Layer 3 of a small transformer language model trained on English Wikipedia (9 layers, counted from 0, width 96).
A neuron's activation on a vector x is GELU(weights . x + bias), where the dot is the dot product.

Input weights of the MLP neurons that the questions are about. A number n stands for n times 0.00058.
n3 (bias -0.028): 0 169 -133 -47 34 -3 13 -22 -149 -97 -125 13 36 14 -52 -76 135 -38 71 -114 85 -135 160 38 -84 -9 -7 155 -28 -111 49 -160 23 29 101 -102 71 -162 145 -158 204 88 -44 3 36 -152 -92 37 133 42 -141 -41 -79 -7 36 -108 -104 -123 -171 73 -89 48 -17 56 -36 52 -60 83 20 -82 130 -168 159 -26 62 44 -79 138 -137 150 -13 88 36 -37 33 -290 87 188 184 256 -151 -138 -89 -272 -96 78
n6 (bias -0.094): -222 101 -191 54 81 103 -155 -130 231 -266 100 79 56 -134 -246 -26 -119 60 287 -30 -22 -77 -57 -263 -305 98 -145 -146 227 -99 57 65 -31 -42 -275 113 98 -73 196 98 18 -34 -46 -59 -43 255 -46 -218 324 -4 25 142 -280 90 -201 107 95 129 270 210 98 47 18 83 -133 -47 175 288 127 -35 -4 96 133 13 100 -302 -22 -104 69 14 -96 -29 13 59 22 -60 -60 21 72 -16 144 4 -149 -329 40 214
n17 (bias -0.139): 50 42 -67 46 112 67 9 171 -162 252 -96 96 77 -40 176 -209 89 -286 52 4 -134 114 26 36 158 147 -32 4 -144 155 -317 -116 221 118 47 18 72 81 26 -162 -224 240 104 -25 139 128 269 -123 236 -177 195 -251 214 237 175 -45 -20 -64 119 97 94 -28 -4 223 -81 -86 -203 -16 92 -122 4 -313 64 43 30 79 -112 43 34 -133 -66 376 39 144 -283 22 64 -54 -13 -16 -143 165 -176 -193 105 -188
n33 (bias -0.108): -246 -96 273 -37 -71 35 -4 -29 38 -63 241 66 -60 9 17 17 -109 -255 -56 -85 -47 309 13 9 -43 -85 13 -334 326 111 36 111 -214 -151 -106 111 205 -131 -34 -219 320 4 -41 -95 -9 -266 183 369 105 347 13 32 -61 195 8 -93 -117 -93 -175 -170 -161 70 -320 16 -68 -157 -177 52 26 47 -89 -219 68 38 52 -29 43 150 13 118 221 8 4 67 -44 -174 -29 70 4 -40 103 52 40 -156 13 -89
n42 (bias -0.052): -99 -9 278 196 -140 37 121 83 -241 -5 268 -91 81 -28 206 281 -44 360 -49 13 109 -148 -165 9 58 51 5 48 107 -13 -140 -198 217 -97 -9 187 -84 18 160 470 -56 -183 -113 -30 181 100 -153 342 -19 -88 -31 176 64 -121 -4 -322 -90 259 -203 31 -8 -49 -228 -198 58 -259 17 -127 -164 -240 -27 -257 295 40 -59 155 27 45 -81 -77 91 -30 23 -84 -249 -166 49 -22 -42 -89 18 -18 -38 5 73 -18
n63 (bias -0.082): 83 -106 223 15 97 -15 -247 58 7 -44 53 33 -45 -81 -30 -155 -199 200 131 157 128 -131 54 -296 176 46 170 -87 190 -112 -46 -146 -85 18 -34 -160 -15 141 44 81 -70 -15 29 -105 -94 305 102 11 -52 -228 -155 83 34 58 115 -128 216 -123 -92 135 -4 191 -217 -126 -89 -127 -61 204 -159 -11 -138 29 130 34 166 -50 -86 90 168 4 -133 -160 -163 -172 231 -108 -22 -159 51 -64 -98 -132 -63 27 23 -4
n68 (bias -0.059): -100 190 82 434 -125 236 133 -84 62 31 -50 68 91 47 -41 -193 -139 -200 -145 -54 -134 -74 -114 -70 -133 35 214 92 -12 240 160 -46 -191 134 -99 35 69 -54 -168 45 -190 -165 -149 193 29 70 -57 28 40 138 139 202 -265 246 29 -133 11 91 119 113 -118 -204 -139 155 -33 -219 -12 74 -134 -17 -74 233 -54 25 33 -100 233 -88 -29 151 -110 185 -13 -117 102 -87 180 -24 -152 -220 205 46 52 -173 46 -227
n69 (bias -0.044): -16 7 -49 22 148 -189 97 54 341 123 -136 -11 175 -104 306 68 -92 4 45 -22 64 -109 -156 -94 -168 -67 -118 -224 96 86 -200 -22 -207 81 -126 -86 48 15 -174 -159 117 33 -152 -152 -98 24 -120 75 -20 44 231 -214 -53 -47 126 97 -130 22 -96 -237 32 -44 -80 -108 -44 -186 97 -32 -117 -105 -74 -116 -4 -171 -26 -265 -79 -184 63 32 175 -58 125 -35 134 101 33 -7 55 -109 -211 -11 109 148 -95 137
n70 (bias -0.107): 181 217 55 -119 -112 71 31 26 -15 126 31 30 -42 -56 -80 -248 166 74 196 -107 -8 76 176 -32 -81 175 -129 -93 -4 -92 58 42 -106 -26 141 8 -68 103 178 201 -112 172 22 22 -197 53 -154 201 128 143 196 -98 82 187 224 -64 186 91 -240 307 -62 0 -191 232 152 111 44 -65 0 -97 -8 63 -107 23 93 103 77 -124 65 -123 -160 52 -8 -192 -102 203 91 118 -192 -83 -101 27 76 129 277 -95
n72 (bias -0.013): -328 70 116 -33 96 -192 -80 -98 318 -49 -128 257 -67 122 -59 0 100 171 175 -114 166 -40 129 -142 74 32 98 229 -24 194 -99 59 -203 46 59 -132 8 -105 -142 17 48 92 -45 106 76 -129 124 -108 68 -319 -29 148 154 329 -146 149 19 29 -178 49 -20 273 73 -247 92 13 45 115 43 55 -307 -151 -227 -159 153 24 -106 -76 17 32 64 -163 30 -40 173 -114 -100 -97 145 -231 -230 -149 -88 13 47 243
n87 (bias -0.073): 131 205 -99 120 249 146 184 137 25 87 -156 278 38 169 9 138 -118 -344 23 -111 181 77 -66 -86 154 114 -244 -58 -250 124 12 -116 110 265 243 0 88 -51 157 30 116 -154 -8 120 30 -82 50 98 -83 -63 93 227 -296 160 -89 -182 -114 60 44 343 53 -27 -122 91 -136 13 -45 -101 -104 73 38 21 13 -102 -108 -177 -151 181 -120 -274 -161 -170 217 -233 119 64 -152 99 174 -162 138 -112 31 -109 148 9
n93 (bias -0.076): 9 -12 -37 -84 -129 -69 141 -88 33 198 34 -188 70 82 178 0 -45 120 -307 112 -29 195 220 -78 61 47 9 44 -59 -104 78 21 217 -248 -202 160 142 -173 8 -237 52 -181 -177 225 -142 96 -85 83 13 256 61 -88 63 60 -29 4 -227 -148 230 146 47 404 135 -88 -173 -99 -32 43 -17 88 -207 -64 -87 -8 355 143 133 -133 -219 -62 -46 -40 84 0 81 91 65 -128 -69 -98 -29 -192 17 156 21 210
n98 (bias -0.076): 185 106 -80 -78 79 -215 -148 109 183 -111 -178 -101 -168 -212 52 40 276 -99 -17 52 24 -60 110 -80 302 72 -72 -39 149 4 68 -32 12 -322 -12 13 224 -76 40 67 100 68 -93 16 238 -157 -215 -271 275 16 -4 4 -122 79 -75 121 66 -187 111 -31 -140 69 8 112 60 20 205 -4 -118 -323 -264 -151 80 -92 186 -127 60 149 -96 218 65 27 -97 54 -95 -28 107 39 -17 -72 -259 -85 134 69 77 16
n121 (bias -0.142): -204 4 52 249 127 90 -59 69 51 227 316 -149 288 -20 -122 72 -78 13 250 -83 -139 19 -153 179 -87 34 17 -299 238 186 -101 24 -170 163 -31 45 35 71 -125 -226 33 43 69 -119 -159 -38 289 94 343 -12 58 -218 -44 58 -74 -103 145 -94 118 73 78 137 -28 205 27 4 19 71 -44 -60 154 -222 118 35 56 -57 -32 56 4 -89 -125 80 104 99 -4 182 141 11 144 -7 -136 16 -25 76 217 165
n145 (bias -0.017): 25 12 273 132 87 -120 -124 8 12 8 121 -127 131 8 40 -97 -16 -13 13 -167 -24 38 -196 -311 -11 208 -34 124 15 311 -102 -60 -123 -102 -80 -12 184 4 -198 288 -104 -111 -151 -46 -32 169 -47 -19 90 -94 90 -271 -113 -95 -174 -170 4 36 119 -74 223 -153 85 61 111 -88 -38 41 -121 181 131 -101 -75 -91 -181 238 -140 76 -299 55 -353 15 -134 -38 -148 -136 126 111 175 64 97 52 -83 89 207 40
n154 (bias -0.129): 144 77 311 -133 -9 193 -187 -89 148 115 4 148 8 -103 219 13 37 244 -63 -21 -58 -12 -59 -345 -53 35 26 28 -167 253 137 -120 -64 -110 -252 229 -53 -165 -37 -66 -130 -95 24 113 -17 167 117 43 9 -171 106 -202 -114 289 -16 90 -171 -103 89 53 98 57 135 -147 -25 58 8 27 -185 -460 95 96 99 -70 38 -72 -62 -125 -186 368 131 237 50 -22 106 -166 -20 28 61 -39 13 71 91 160 143 -190
n172 (bias -0.034): -140 -199 87 97 -26 -69 62 69 -161 62 118 -8 104 43 195 101 -66 -147 -140 124 268 133 -233 -101 88 28 31 -12 40 -58 86 -208 -9 -126 -344 -22 -106 4 119 49 143 -203 -64 -56 54 -193 158 131 -49 -37 -20 154 -38 -108 -160 -173 152 120 -85 -272 83 -174 46 96 103 -199 -72 199 -320 -42 128 -97 120 -74 142 347 33 130 174 27 114 165 80 43 21 58 -148 -8 91 -16 -193 231 69 -304 -190 190
n205 (bias -0.028): -247 177 -272 -108 -24 211 -23 262 111 37 23 -30 215 112 -108 12 -72 161 42 92 202 0 35 -235 71 128 65 -22 81 -85 80 -143 -32 -170 -127 -44 167 69 183 -171 289 -8 78 -138 -105 77 -117 -216 -66 -94 38 208 -172 96 -11 -196 -70 -84 -20 -90 -142 14 -109 -118 73 107 -19 18 -191 62 -280 -108 -23 -123 66 -63 70 -85 162 -164 -188 -145 -59 -72 123 -208 194 -145 44 73 -109 97 -80 -90 39 -157
n211 (bias -0.160): 71 -180 45 -35 -220 112 -9 223 -36 273 5 30 -180 0 198 118 226 -159 -64 81 -204 187 -64 265 132 115 -152 109 -95 59 144 -36 -74 66 -72 0 44 22 0 320 305 161 -22 -109 213 29 193 -146 0 -102 190 186 -78 -398 -205 -178 -169 -143 28 70 -21 103 -393 117 22 72 -61 17 169 -5 -180 -292 -175 -192 -18 195 -18 32 36 106 183 -83 18 113 -83 67 -93 17 -165 68 45 186 118 14 225 -363
n216 (bias -0.104): 58 250 -50 -296 -120 -306 -115 131 80 -91 -30 0 -210 10 305 -162 123 59 -158 155 -40 260 205 74 -92 90 -63 -44 -216 45 33 105 309 -177 -325 -84 25 -55 -129 -134 -21 -95 5 117 -212 -74 -64 48 -70 162 -64 181 61 89 -79 182 87 -174 -144 157 -28 41 -310 -63 378 30 -145 184 325 -182 -50 34 -199 130 -339 91 126 -101 175 316 -20 -418 219 -68 -149 35 -233 208 94 256 0 288 37 -61 173 199
n229 (bias -0.086): 207 -90 -37 69 -26 39 71 -146 308 473 148 8 67 -252 -59 -59 -87 -13 165 0 220 142 -13 -4 247 207 26 89 12 205 154 46 -138 -33 192 149 -326 242 104 -133 -101 84 163 41 76 -106 57 24 -63 218 -140 27 89 109 162 -44 -65 175 -258 -29 -131 42 -136 117 154 79 32 -130 208 -72 -21 -138 42 58 -4 20 88 -42 92 -72 -213 -45 -349 105 26 189 8 -85 123 167 -186 -186 66 90 -9 17
n245 (bias -0.133): -75 -307 32 -246 167 44 154 -135 124 -8 -14 149 -100 -85 -18 134 -63 11 -133 218 14 -67 37 72 -109 -119 -30 -97 27 172 47 79 -110 -81 -25 187 14 28 57 -81 -179 -18 7 -132 -115 -30 -129 24 92 32 225 -72 160 279 -135 178 -52 82 -4 10 200 95 62 -45 121 -46 48 111 -167 69 107 10 50 341 159 144 -86 25 18 0 226 -24 4 97 118 -11 -57 7 -93 101 -51 119 -112 -149 -269 -4
n268 (bias -0.080): 71 203 -210 -431 40 -245 229 181 -109 203 124 246 -131 -123 -47 154 17 227 -55 8 -81 -24 61 -36 -70 221 281 164 -53 -21 -24 -21 70 83 -127 -13 8 -152 71 180 0 -89 -94 -62 -243 -94 215 -238 -77 46 -54 -153 90 53 130 -154 -47 261 -104 21 220 -97 288 -114 0 101 249 243 -47 -111 173 -94 46 131 107 24 81 34 -76 -36 78 -41 150 274 170 -17 100 82 80 -20 -47 -64 -97 134 194 34
n273 (bias -0.088): 182 26 -88 -17 -152 -289 80 194 26 -146 67 60 31 -290 -191 -54 35 -100 106 -177 -9 -4 32 -159 -98 -147 -351 -69 -314 -22 -13 -31 100 405 -261 14 -135 -119 4 35 -56 318 116 56 -40 347 52 101 86 61 -458 -33 -140 231 -114 -138 -37 190 164 113 -17 247 -45 -124 84 164 -252 -184 -49 -130 -35 17 88 13 166 0 -36 -76 -129 -114 90 9 -14 269 -100 -44 -48 9 65 105 -58 116 -70 126 199 71
n303 (bias -0.046): 5 -360 -126 -159 -9 123 -68 -248 77 -63 217 18 -73 -217 -46 55 224 385 -114 -36 -64 -305 -5 -86 -209 -86 -34 -13 -179 159 146 -201 5 130 -113 285 54 -222 63 113 133 -36 -261 133 -46 299 -209 9 117 224 125 227 69 -47 -176 -19 -133 77 -5 -9 -13 312 111 -210 -77 173 -237 4 -46 110 -173 239 68 -113 220 -241 78 -96 246 -24 102 -216 46 5 37 59 153 -97 138 82 -46 87 -95 -153 -70 9
n319 (bias -0.132): -103 -232 -32 202 125 54 -176 -32 32 -111 138 123 -162 -118 49 -3 -115 230 -53 -172 -88 129 -13 188 69 -179 168 -113 146 188 49 -98 10 121 49 -37 -42 -100 42 87 98 19 -35 -148 0 141 -102 -9 73 6 35 -55 -99 -34 -125 152 -80 107 130 133 18 122 198 -106 274 -26 -34 -73 -128 -154 6 -101 -29 -26 -88 78 147 118 3 149 20 -110 -142 105 -60 81 13 25 98 15 3 33 -3 40 165 29
n343 (bias -0.006): 54 8 62 291 -245 -111 270 121 -81 -173 91 -8 111 44 -124 277 321 215 -121 124 -22 145 -22 -50 -67 4 -113 -46 -147 -4 -97 26 -193 4 154 89 -21 51 -21 89 -103 -107 66 -66 78 27 134 155 -32 80 -4 145 -252 13 -34 156 149 -221 150 142 101 188 4 -4 81 77 0 -153 -208 17 60 -228 -251 -77 212 362 -13 -69 223 110 -44 -332 365 94 106 -77 212 -136 13 190 -108 -26 58 -52 22 -21
n345 (bias -0.127): 31 -38 -29 97 -168 -90 -29 59 -45 27 -52 -59 -74 -154 3 -62 -29 193 -21 145 29 -30 -20 95 -95 -34 -166 -141 210 -119 -106 200 43 146 84 -77 29 -83 105 67 141 -167 -169 -119 -65 -3 -221 46 190 -180 -102 -219 72 57 6 127 -103 -35 23 13 67 127 -144 -109 -10 -305 -68 24 -131 59 23 -181 -16 -80 114 -19 -45 -205 -48 -93 -33 -38 72 -47 23 45 57 9 179 92 -23 176 -54 -49 13 -199
n375 (bias -0.031): -12 72 -106 201 77 69 89 83 40 51 22 208 140 23 115 146 -26 115 242 48 108 -63 -230 195 -156 11 -97 -125 -60 37 223 0 -4 -4 11 -8 51 -136 7 150 108 11 -43 25 22 -63 40 -144 -24 25 29 227 -86 -154 -15 119 51 125 -232 61 -175 10 -71 75 44 -81 -36 -52 52 172 -118 97 107 434 123 -284 -123 -134 -92 -87 -301 -204 -94 193 99 -89 168 75 23 7 131 -116 35 124 -8 51
n377 (bias -0.054): 92 -329 -10 72 9 -109 13 -149 135 33 4 34 0 132 -83 150 315 -94 -267 -31 282 120 9 -184 24 241 -175 -76 105 79 111 105 -135 163 83 -23 211 -52 117 -91 -128 -397 102 238 287 -222 -98 83 207 -107 146 288 -22 187 -290 -186 -317 -30 -94 -4 -41 -20 -36 118 22 92 -4 -111 -58 -177 -118 -140 -87 -170 -88 185 -163 101 -70 98 62 -47 -53 -50 -40 122 169 -63 -187 153 119 84 32 178 134 70
n379 (bias -0.045): -75 -148 -74 135 -197 26 -21 -65 -4 94 43 -33 139 -48 17 340 4 131 138 -126 -21 195 -82 -13 275 -44 -9 -29 229 97 -32 46 60 37 -143 -31 103 -213 -233 46 79 -214 131 -155 -191 138 -202 8 18 -70 199 85 -60 13 -58 -52 62 192 -112 -181 20 -85 -359 158 -67 113 -53 87 -55 -38 -147 106 42 159 212 -89 207 258 324 -126 -26 196 -363 -123 -164 71 71 -114 132 28 -64 -106 -75 -43 313 67
n381 (bias -0.132): -9 103 -84 25 75 -105 262 53 -75 130 290 61 63 26 388 -30 33 -212 83 55 225 72 -181 -209 23 -208 53 -217 -32 -194 -28 -34 -260 58 59 93 141 -67 84 63 238 -80 -37 172 149 -147 181 141 -272 70 42 4 51 149 79 -189 -31 13 273 -25 48 -12 -193 16 -42 -59 -28 -56 30 94 236 -131 38 223 294 -264 187 55 -25 198 232 -188 -171 -88 -95 -80 104 85 -269 36 -4 13 -102 -155 150 -67

Each question shows a token from some text and the vector x that enters the MLP there. A number n stands for n times 0.01.

"2": -85 -178 -276 31 -76 7 -110 -86 -157 -11 95 -128 310 -122 -120 -101 -16 61 -10 -74 -112 -174 -57 -185 -55 116 267 142 177 34 16 131 267 -67 184 135 -202 123 140 196 202 -50 101 258 88 -210 10 101 -289 -69 -67 -198 -46 227 62 177 -22 -114 82 78 58 -189 -66 -61 79 -179 -155 94 65 99 -165 48 -198 -64 36 -74 -248 244 54 114 202 37 158 -213 12 56 14 218 -127 62 -8 -86 -130 96 -140 -101
The most active neuron and its activation: n381, at about 0.5

"amp": -116 -174 -225 33 -253 -118 -34 -162 -191 -79 90 -157 159 -195 -92 -136 -120 38 201 -121 -68 -77 -106 -80 63 133 219 27 42 -64 146 69 192 33 -22 60 -88 237 48 66 230 93 80 232 -100 -105 148 103 -145 -157 -41 -112 -197 80 198 65 136 -17 -7 161 18 -125 89 -127 61 -239 -114 -89 67 99 -136 303 -66 38 -10 0 -246 19 42 -112 61 -84 184 -152 223 197 -72 267 -118 35 -19 91 -53 251 149 -267
Which neuron lights up most? n70

" to": -80 -226 -217 7 -98 -111 156 -79 -80 -63 129 -198 -37 -56 -63 -124 -51 76 77 -247 -12 15 -42 97 2 100 211 75 -21 150 160 145 378 20 -21 158 -208 49 65 -64 279 96 182 160 187 -160 179 -8 -137 -113 19 -174 -130 83 95 109 -66 -149 31 112 83 -103 -11 -41 116 -186 23 49 64 177 -188 72 -182 23 23 21 -296 195 -45 -84 162 155 84 -262 -15 46 57 23 -133 9 -152 -132 -65 232 -280 -163
Which neuron lights up most? n93

"d": -126 -122 -207 59 -8 -43 53 -147 81 -72 79 -144 36 -217 -55 -89 -80 -85 78 -27 -146 -55 -181 5 -121 12 280 145 -22 129 71 199 180 53 205 264 38 57 -81 27 233 128 49 104 87 -283 153 288 -204 -184 -68 -182 -43 77 50 229 -62 -26 121 -28 178 -116 27 -82 203 -288 -154 112 -76 113 -129 87 -135 -31 0 2 -270 141 131 -55 239 65 254 -125 -1 101 -88 38 -158 81 -145 -112 -39 168 -157 -281
Which neuron lights up most? n245

"ing": -137 -117 -316 -9 -178 -170 101 -101 -10 -105 124 -205 144 -127 -117 -209 -127 -44 97 -151 -65 -132 -208 38 -44 12 103 -36 16 32 134 198 290 -46 -47 206 -94 -36 47 -30 259 166 86 211 101 -93 110 131 -280 -174 -96 -132 -118 45 97 201 -40 -37 169 83 111 -20 72 -38 45 -208 -96 51 55 -21 -183 230 -106 100 -18 -10 -231 12 70 -44 172 -33 210 -143 194 199 72 228 -74 41 -111 -58 -90 280 2 -175
Which three neurons fire most, strongest first? n273, n93, n345

" |": -161 -99 -231 27 -88 -64 -88 30 -169 -199 144 -154 179 -126 -70 43 63 120 255 -131 -86 12 113 50 -45 14 118 88 20 -8 71 165 332 -19 79 229 -85 -64 -63 -67 265 86 115 121 53 -258 85 136 -226 -263 -16 -67 -20 53 -26 153 -46 -177 97 69 79 -78 22 89 197 -194 32 -1 -181 104 -267 224 -135 -101 46 -195 -250 223 43 -69 96 229 61 -124 50 49 110 -2 -74 76 -126 -139 -110 196 -71 -236
Which three neurons fire most, strongest first? n379, n205, n72

"ed": -13 -166 -132 -65 -111 -116 2 -151 -81 -197 190 -171 61 -93 -140 -123 -62 -168 196 -142 -152 -24 -110 56 -30 73 169 87 57 32 119 95 328 75 -57 229 -210 -25 -15 188 150 78 55 261 149 -143 84 77 -282 -191 -153 -200 -21 25 101 148 -91 -189 -58 72 76 48 73 58 75 -226 -145 93 59 -55 -191 127 -123 84 -62 98 -299 151 23 38 229 -42 72 -129 14 230 151 297 -159 42 -59 -3 1 248 -149 -171
Which neuron lights up most? n273

" P": -52 -168 -267 -99 -63 66 151 -7 -40 -153 70 -252 189 -242 -206 16 -90 -4 248 -143 -75 43 -211 -122 64 95 297 117 66 142 -76 143 298 -94 63 250 -111 -102 58 -3 292 -129 90 161 -96 -80 -27 -61 -335 -82 -54 -251 -100 177 75 110 -28 -10 70 58 53 -86 -65 34 222 -170 -66 50 -8 69 -77 245 -126 38 -214 -168 -133 -2 140 -70 114 218 167 -64 71 118 -111 144 -66 19 34 -89 -69 214 32 -184
Which neuron lights up most? n379

":": -155 -181 -248 -38 28 -74 -64 4 -172 -190 121 -301 200 -178 -1 -197 6 -34 123 -148 -45 -26 38 -98 55 66 195 84 32 43 131 244 294 -16 73 108 -150 -61 -29 32 257 19 141 87 132 -235 70 -20 -184 -133 -17 -156 55 154 23 272 -3 -77 90 78 8 -77 26 99 170 -200 70 87 -82 61 -205 210 -82 -98 11 -74 -277 153 15 -26 191 159 52 -185 -74 149 127 137 -44 -26 -168 -59 -230 254 -97 -156
The two highest activations, in order: n98, n72

"f": -94 -249 -170 26 -187 -190 114 -170 -138 -23 8 -257 199 -175 -113 -151 -168 -110 156 0 -14 73 -48 -17 9 18 301 79 46 -90 -103 73 204 83 86 12 -55 157 35 55 192 13 144 249 -72 -110 110 187 -203 -187 7 -109 -180 -58 289 101 148 -13 -25 60 89 -40 -67 -15 120 -166 34 108 38 101 -128 244 53 66 -91 -144 -316 163 12 17 212 -32 50 -102 162 93 17 233 -156 -48 -177 -89 -4 277 -71 -276
Which three neurons fire most, strongest first? n63, n381, n69

" J": -68 -164 -303 -76 -107 -17 59 41 -138 -170 118 -299 196 -217 18 -75 -102 -100 89 -98 -42 120 -103 -217 42 163 278 176 -7 26 -20 86 277 -83 137 149 -85 -3 92 107 208 -68 88 192 -69 -74 114 69 -228 -190 -48 -177 -195 118 139 136 25 -54 149 159 13 -66 -15 53 113 -225 -64 3 -1 284 -151 73 -3 -16 -300 -70 -193 45 8 -8 198 61 109 -18 203 249 -135 94 -196 20 -71 -119 -51 243 27 -198
Which neuron lights up most? n87

"ly": -100 -161 -178 -24 -24 -96 -49 -116 -81 4 146 -176 82 -143 -52 -144 122 -32 -19 -43 -68 -8 -156 -71 -28 59 235 23 105 68 217 127 305 -78 37 165 -208 35 39 77 210 82 63 214 60 -72 139 -131 -163 -209 86 -230 -183 -9 105 90 24 -267 18 190 132 -187 -39 -125 41 -228 12 51 89 219 -60 -23 -164 1 -105 69 -334 264 -35 -67 153 122 167 -131 85 191 166 33 -237 91 -15 -29 -79 229 -128 -201
Which neuron lights up most? n211

"ar": -171 -235 -198 -34 -110 -64 -7 18 13 -59 -24 -168 223 -83 -97 -114 -165 18 338 -143 -97 123 -174 8 -73 20 147 -66 40 -14 36 70 305 -39 36 78 -99 116 106 97 293 61 -3 94 -263 -67 95 19 -302 -135 -56 -135 -211 -12 172 155 5 71 -65 135 20 -63 -38 18 141 -110 13 98 31 158 -158 156 -158 127 -52 -69 -283 216 -23 -116 41 -22 276 -148 210 176 131 133 -175 92 -162 73 -22 211 -130 -193
The most active neuron and its activation: n375, at about 1.2

"e": -155 -100 -327 -72 10 27 69 -80 -52 20 243 -192 230 -69 -174 -112 -181 -162 228 -197 18 16 -71 1 -74 143 205 -42 76 48 58 77 238 -43 122 205 -61 62 135 33 178 7 95 138 30 -139 -28 160 -218 -187 -11 -280 -208 26 198 181 -140 -8 3 92 199 -116 -12 48 170 -233 71 -5 -10 63 -211 60 -124 -51 -211 22 -235 71 -13 7 88 38 330 25 94 -10 5 120 6 97 -127 -45 -137 232 -131 -227
The most active neuron and its activation: n121, at about 0.63

"s": -188 -179 -179 65 -115 -41 -80 -121 -19 -130 79 -16 186 -129 -138 -128 -34 -70 114 -95 -63 -15 -205 -66 -38 121 206 200 0 57 171 210 338 -75 2 106 -170 -12 27 32 270 -40 114 177 -3 -52 -59 105 -252 -155 -51 -200 -89 64 143 151 -132 -78 15 66 133 -110 81 -4 48 -204 -32 140 -99 64 -120 171 -58 -14 -107 3 -302 196 -32 16 220 96 306 -61 153 166 63 116 -192 66 -148 -109 -102 256 -188 -231
The two highest activations, in order: n154, n345

" cont": 11 -164 -134 46 -77 -16 39 -270 -70 -135 38 -225 97 -188 -145 -192 112 135 206 24 57 18 2 -5 52 -56 201 121 50 168 147 103 311 -4 36 244 -112 102 -33 20 172 75 103 173 -74 -287 105 135 -276 -109 34 -352 -163 117 62 136 -69 -181 -166 -28 234 1 -37 40 110 -160 -62 -8 114 71 -104 181 -52 -72 -89 -21 -283 205 33 28 135 224 190 -130 -91 22 -124 42 -117 106 -7 -106 -8 97 -123 -289
The most active neuron and its activation: n154, at about 0.59

"es": -55 -154 -120 -48 -94 -107 -62 -144 -172 -175 120 -174 134 -125 -186 -81 4 -63 17 -81 -73 -37 -65 -11 9 209 106 212 109 109 60 148 371 -20 -9 82 -218 40 58 138 217 -27 154 238 70 72 84 182 -276 -131 -49 -196 -47 -63 133 11 -51 -123 -170 114 231 -136 10 -39 114 -207 -100 -47 35 -27 -92 137 6 -3 -15 159 -379 192 41 9 162 78 218 -153 130 45 24 79 -251 42 -55 -121 -104 284 -190 -153
Which neuron lights up most? n42

"ard": -153 -77 -273 -128 -34 -24 68 -136 0 34 3 -223 143 -263 -154 -284 -156 1 196 -118 -189 -28 -145 -111 -21 39 106 -94 3 66 89 89 227 -54 27 61 1 96 -8 -31 268 146 -31 164 -80 -146 -64 155 -241 -221 5 -174 -130 146 210 170 32 -30 59 35 165 -30 16 -78 199 -202 -40 33 -12 12 -224 186 -68 176 -37 -24 -286 94 31 -7 174 118 360 -93 119 130 -11 229 -78 57 16 97 30 236 5 -214
Which neuron lights up most? n69

"om": -52 -207 -328 28 -34 -83 -104 -308 38 -225 91 -93 141 -106 -24 -184 -44 -61 85 -9 12 -139 -159 -36 34 292 190 76 111 73 -3 154 253 -176 155 89 16 -75 -17 -148 223 12 175 116 -160 -106 64 117 -207 -162 -83 -229 -112 112 163 178 76 -79 -25 149 163 -124 -60 -115 189 -177 79 16 4 267 -162 233 -60 14 -164 -7 -235 117 -30 -78 229 -22 238 -147 131 59 -59 37 -140 138 19 -53 62 224 -65 -173
Which neuron lights up most? n216

"y": -66 -130 -301 183 -117 -40 20 -134 -97 -181 -25 -45 113 -136 -12 -32 11 62 125 -92 -11 -115 -90 67 -1 72 206 107 101 64 63 33 351 -86 115 143 -139 -27 -17 204 239 58 78 157 -41 20 77 61 -174 -177 -35 -96 -75 54 127 138 2 -257 -8 133 295 -239 45 -166 114 -252 29 33 49 142 -194 19 -238 -65 39 76 -340 91 85 -115 181 127 257 -213 17 27 125 -6 -138 23 -164 -110 -77 217 -96 -139
The most active neuron and its activation: n343, at about 0.86

"ould": -35 -314 -186 -33 7 -127 -25 -157 -60 -179 86 -153 -44 -62 -202 -33 96 26 169 -186 -9 -79 -92 74 -69 180 188 -9 38 25 156 99 321 -27 67 145 -205 160 110 -39 151 150 3 222 83 -168 306 -4 -158 -157 57 -126 -227 111 130 114 -90 15 -39 45 180 -105 -18 -22 148 -174 -65 -82 -114 181 -214 -12 -50 39 -23 54 -368 138 89 -13 162 77 191 -182 51 214 -50 -7 -6 122 7 3 -128 192 -245 -173
The two highest activations, in order: n245, n377

"ap": -201 -284 -227 -70 -137 30 38 -209 -95 -288 -94 -107 170 -223 -105 -123 -86 -59 208 -206 -86 -6 -76 -21 9 131 185 77 46 21 3 134 267 88 124 111 21 106 14 -74 240 -3 78 186 -18 -48 58 111 -381 -124 83 -208 -137 210 163 170 9 15 -83 108 171 -114 -40 -77 111 -111 -145 122 126 135 -122 83 -46 32 -30 11 -312 109 89 -136 139 -110 186 -104 172 183 46 166 -157 130 10 -44 15 188 -66 -140
Which neuron lights up most? n87

"j": -112 -288 -278 107 -97 3 24 -59 -141 -156 -27 -54 155 -202 -58 -104 -176 49 212 -195 -14 132 -135 -114 -67 47 259 138 66 99 22 83 233 13 85 20 58 114 29 -19 224 -133 147 200 22 -54 -98 112 -356 -269 -16 -82 -242 126 104 125 43 -55 120 101 -48 -85 72 -63 133 -172 -139 76 -80 336 -165 150 -67 117 -144 67 -219 31 6 -16 176 -86 119 -30 229 165 79 146 -64 77 -174 -50 44 193 -137 -221
Which neuron lights up most? n205

"c": 45 -181 -157 109 -79 -74 2 -117 -85 -121 139 -178 48 -192 -82 -76 -50 -20 255 94 -40 -25 -182 -64 -65 91 259 162 152 61 78 29 252 -63 -64 175 -73 -87 37 10 236 -14 99 220 0 -161 39 89 -284 -77 10 -227 -134 164 15 236 -235 -42 -142 25 243 -205 123 25 178 -196 -21 52 -52 98 -51 236 -295 -179 -11 -64 -282 153 91 -20 208 77 172 -133 12 32 95 132 -119 142 -13 -74 -47 127 -111 -246
The two highest activations, in order: n154, n345

")": -213 -92 -144 82 -113 -81 -96 -17 -173 -187 46 -186 226 -151 -94 -153 45 27 145 -161 -122 32 2 3 116 222 121 195 90 -29 49 167 290 -182 55 191 -75 -73 96 113 201 -43 258 208 36 -269 -43 6 -269 -254 -70 -214 -24 23 47 -5 36 -27 -37 155 65 33 111 -46 251 -183 77 -28 -89 39 -210 101 -70 -61 9 -2 -287 187 103 3 113 174 134 -199 13 42 23 173 -108 -23 44 -130 -123 250 -134 -112
Which three neurons fire most, strongest first? n42, n72, n98

" s": -114 -120 -194 102 -68 -48 68 -151 -78 -187 97 -202 138 -202 -62 -35 -56 -79 151 -135 -109 107 -33 -14 -37 -14 194 240 -1 298 168 126 373 -144 -2 237 -73 18 -44 -79 299 -34 112 151 56 -180 -4 93 -255 -76 34 -246 -70 161 67 147 -222 -108 113 -24 87 -37 116 156 138 -227 -57 74 -1 148 -169 194 -200 -141 -36 42 -222 77 -45 1 106 109 181 -38 60 121 -31 -97 42 72 19 -130 -112 45 -181 -243
Which neuron lights up most? n93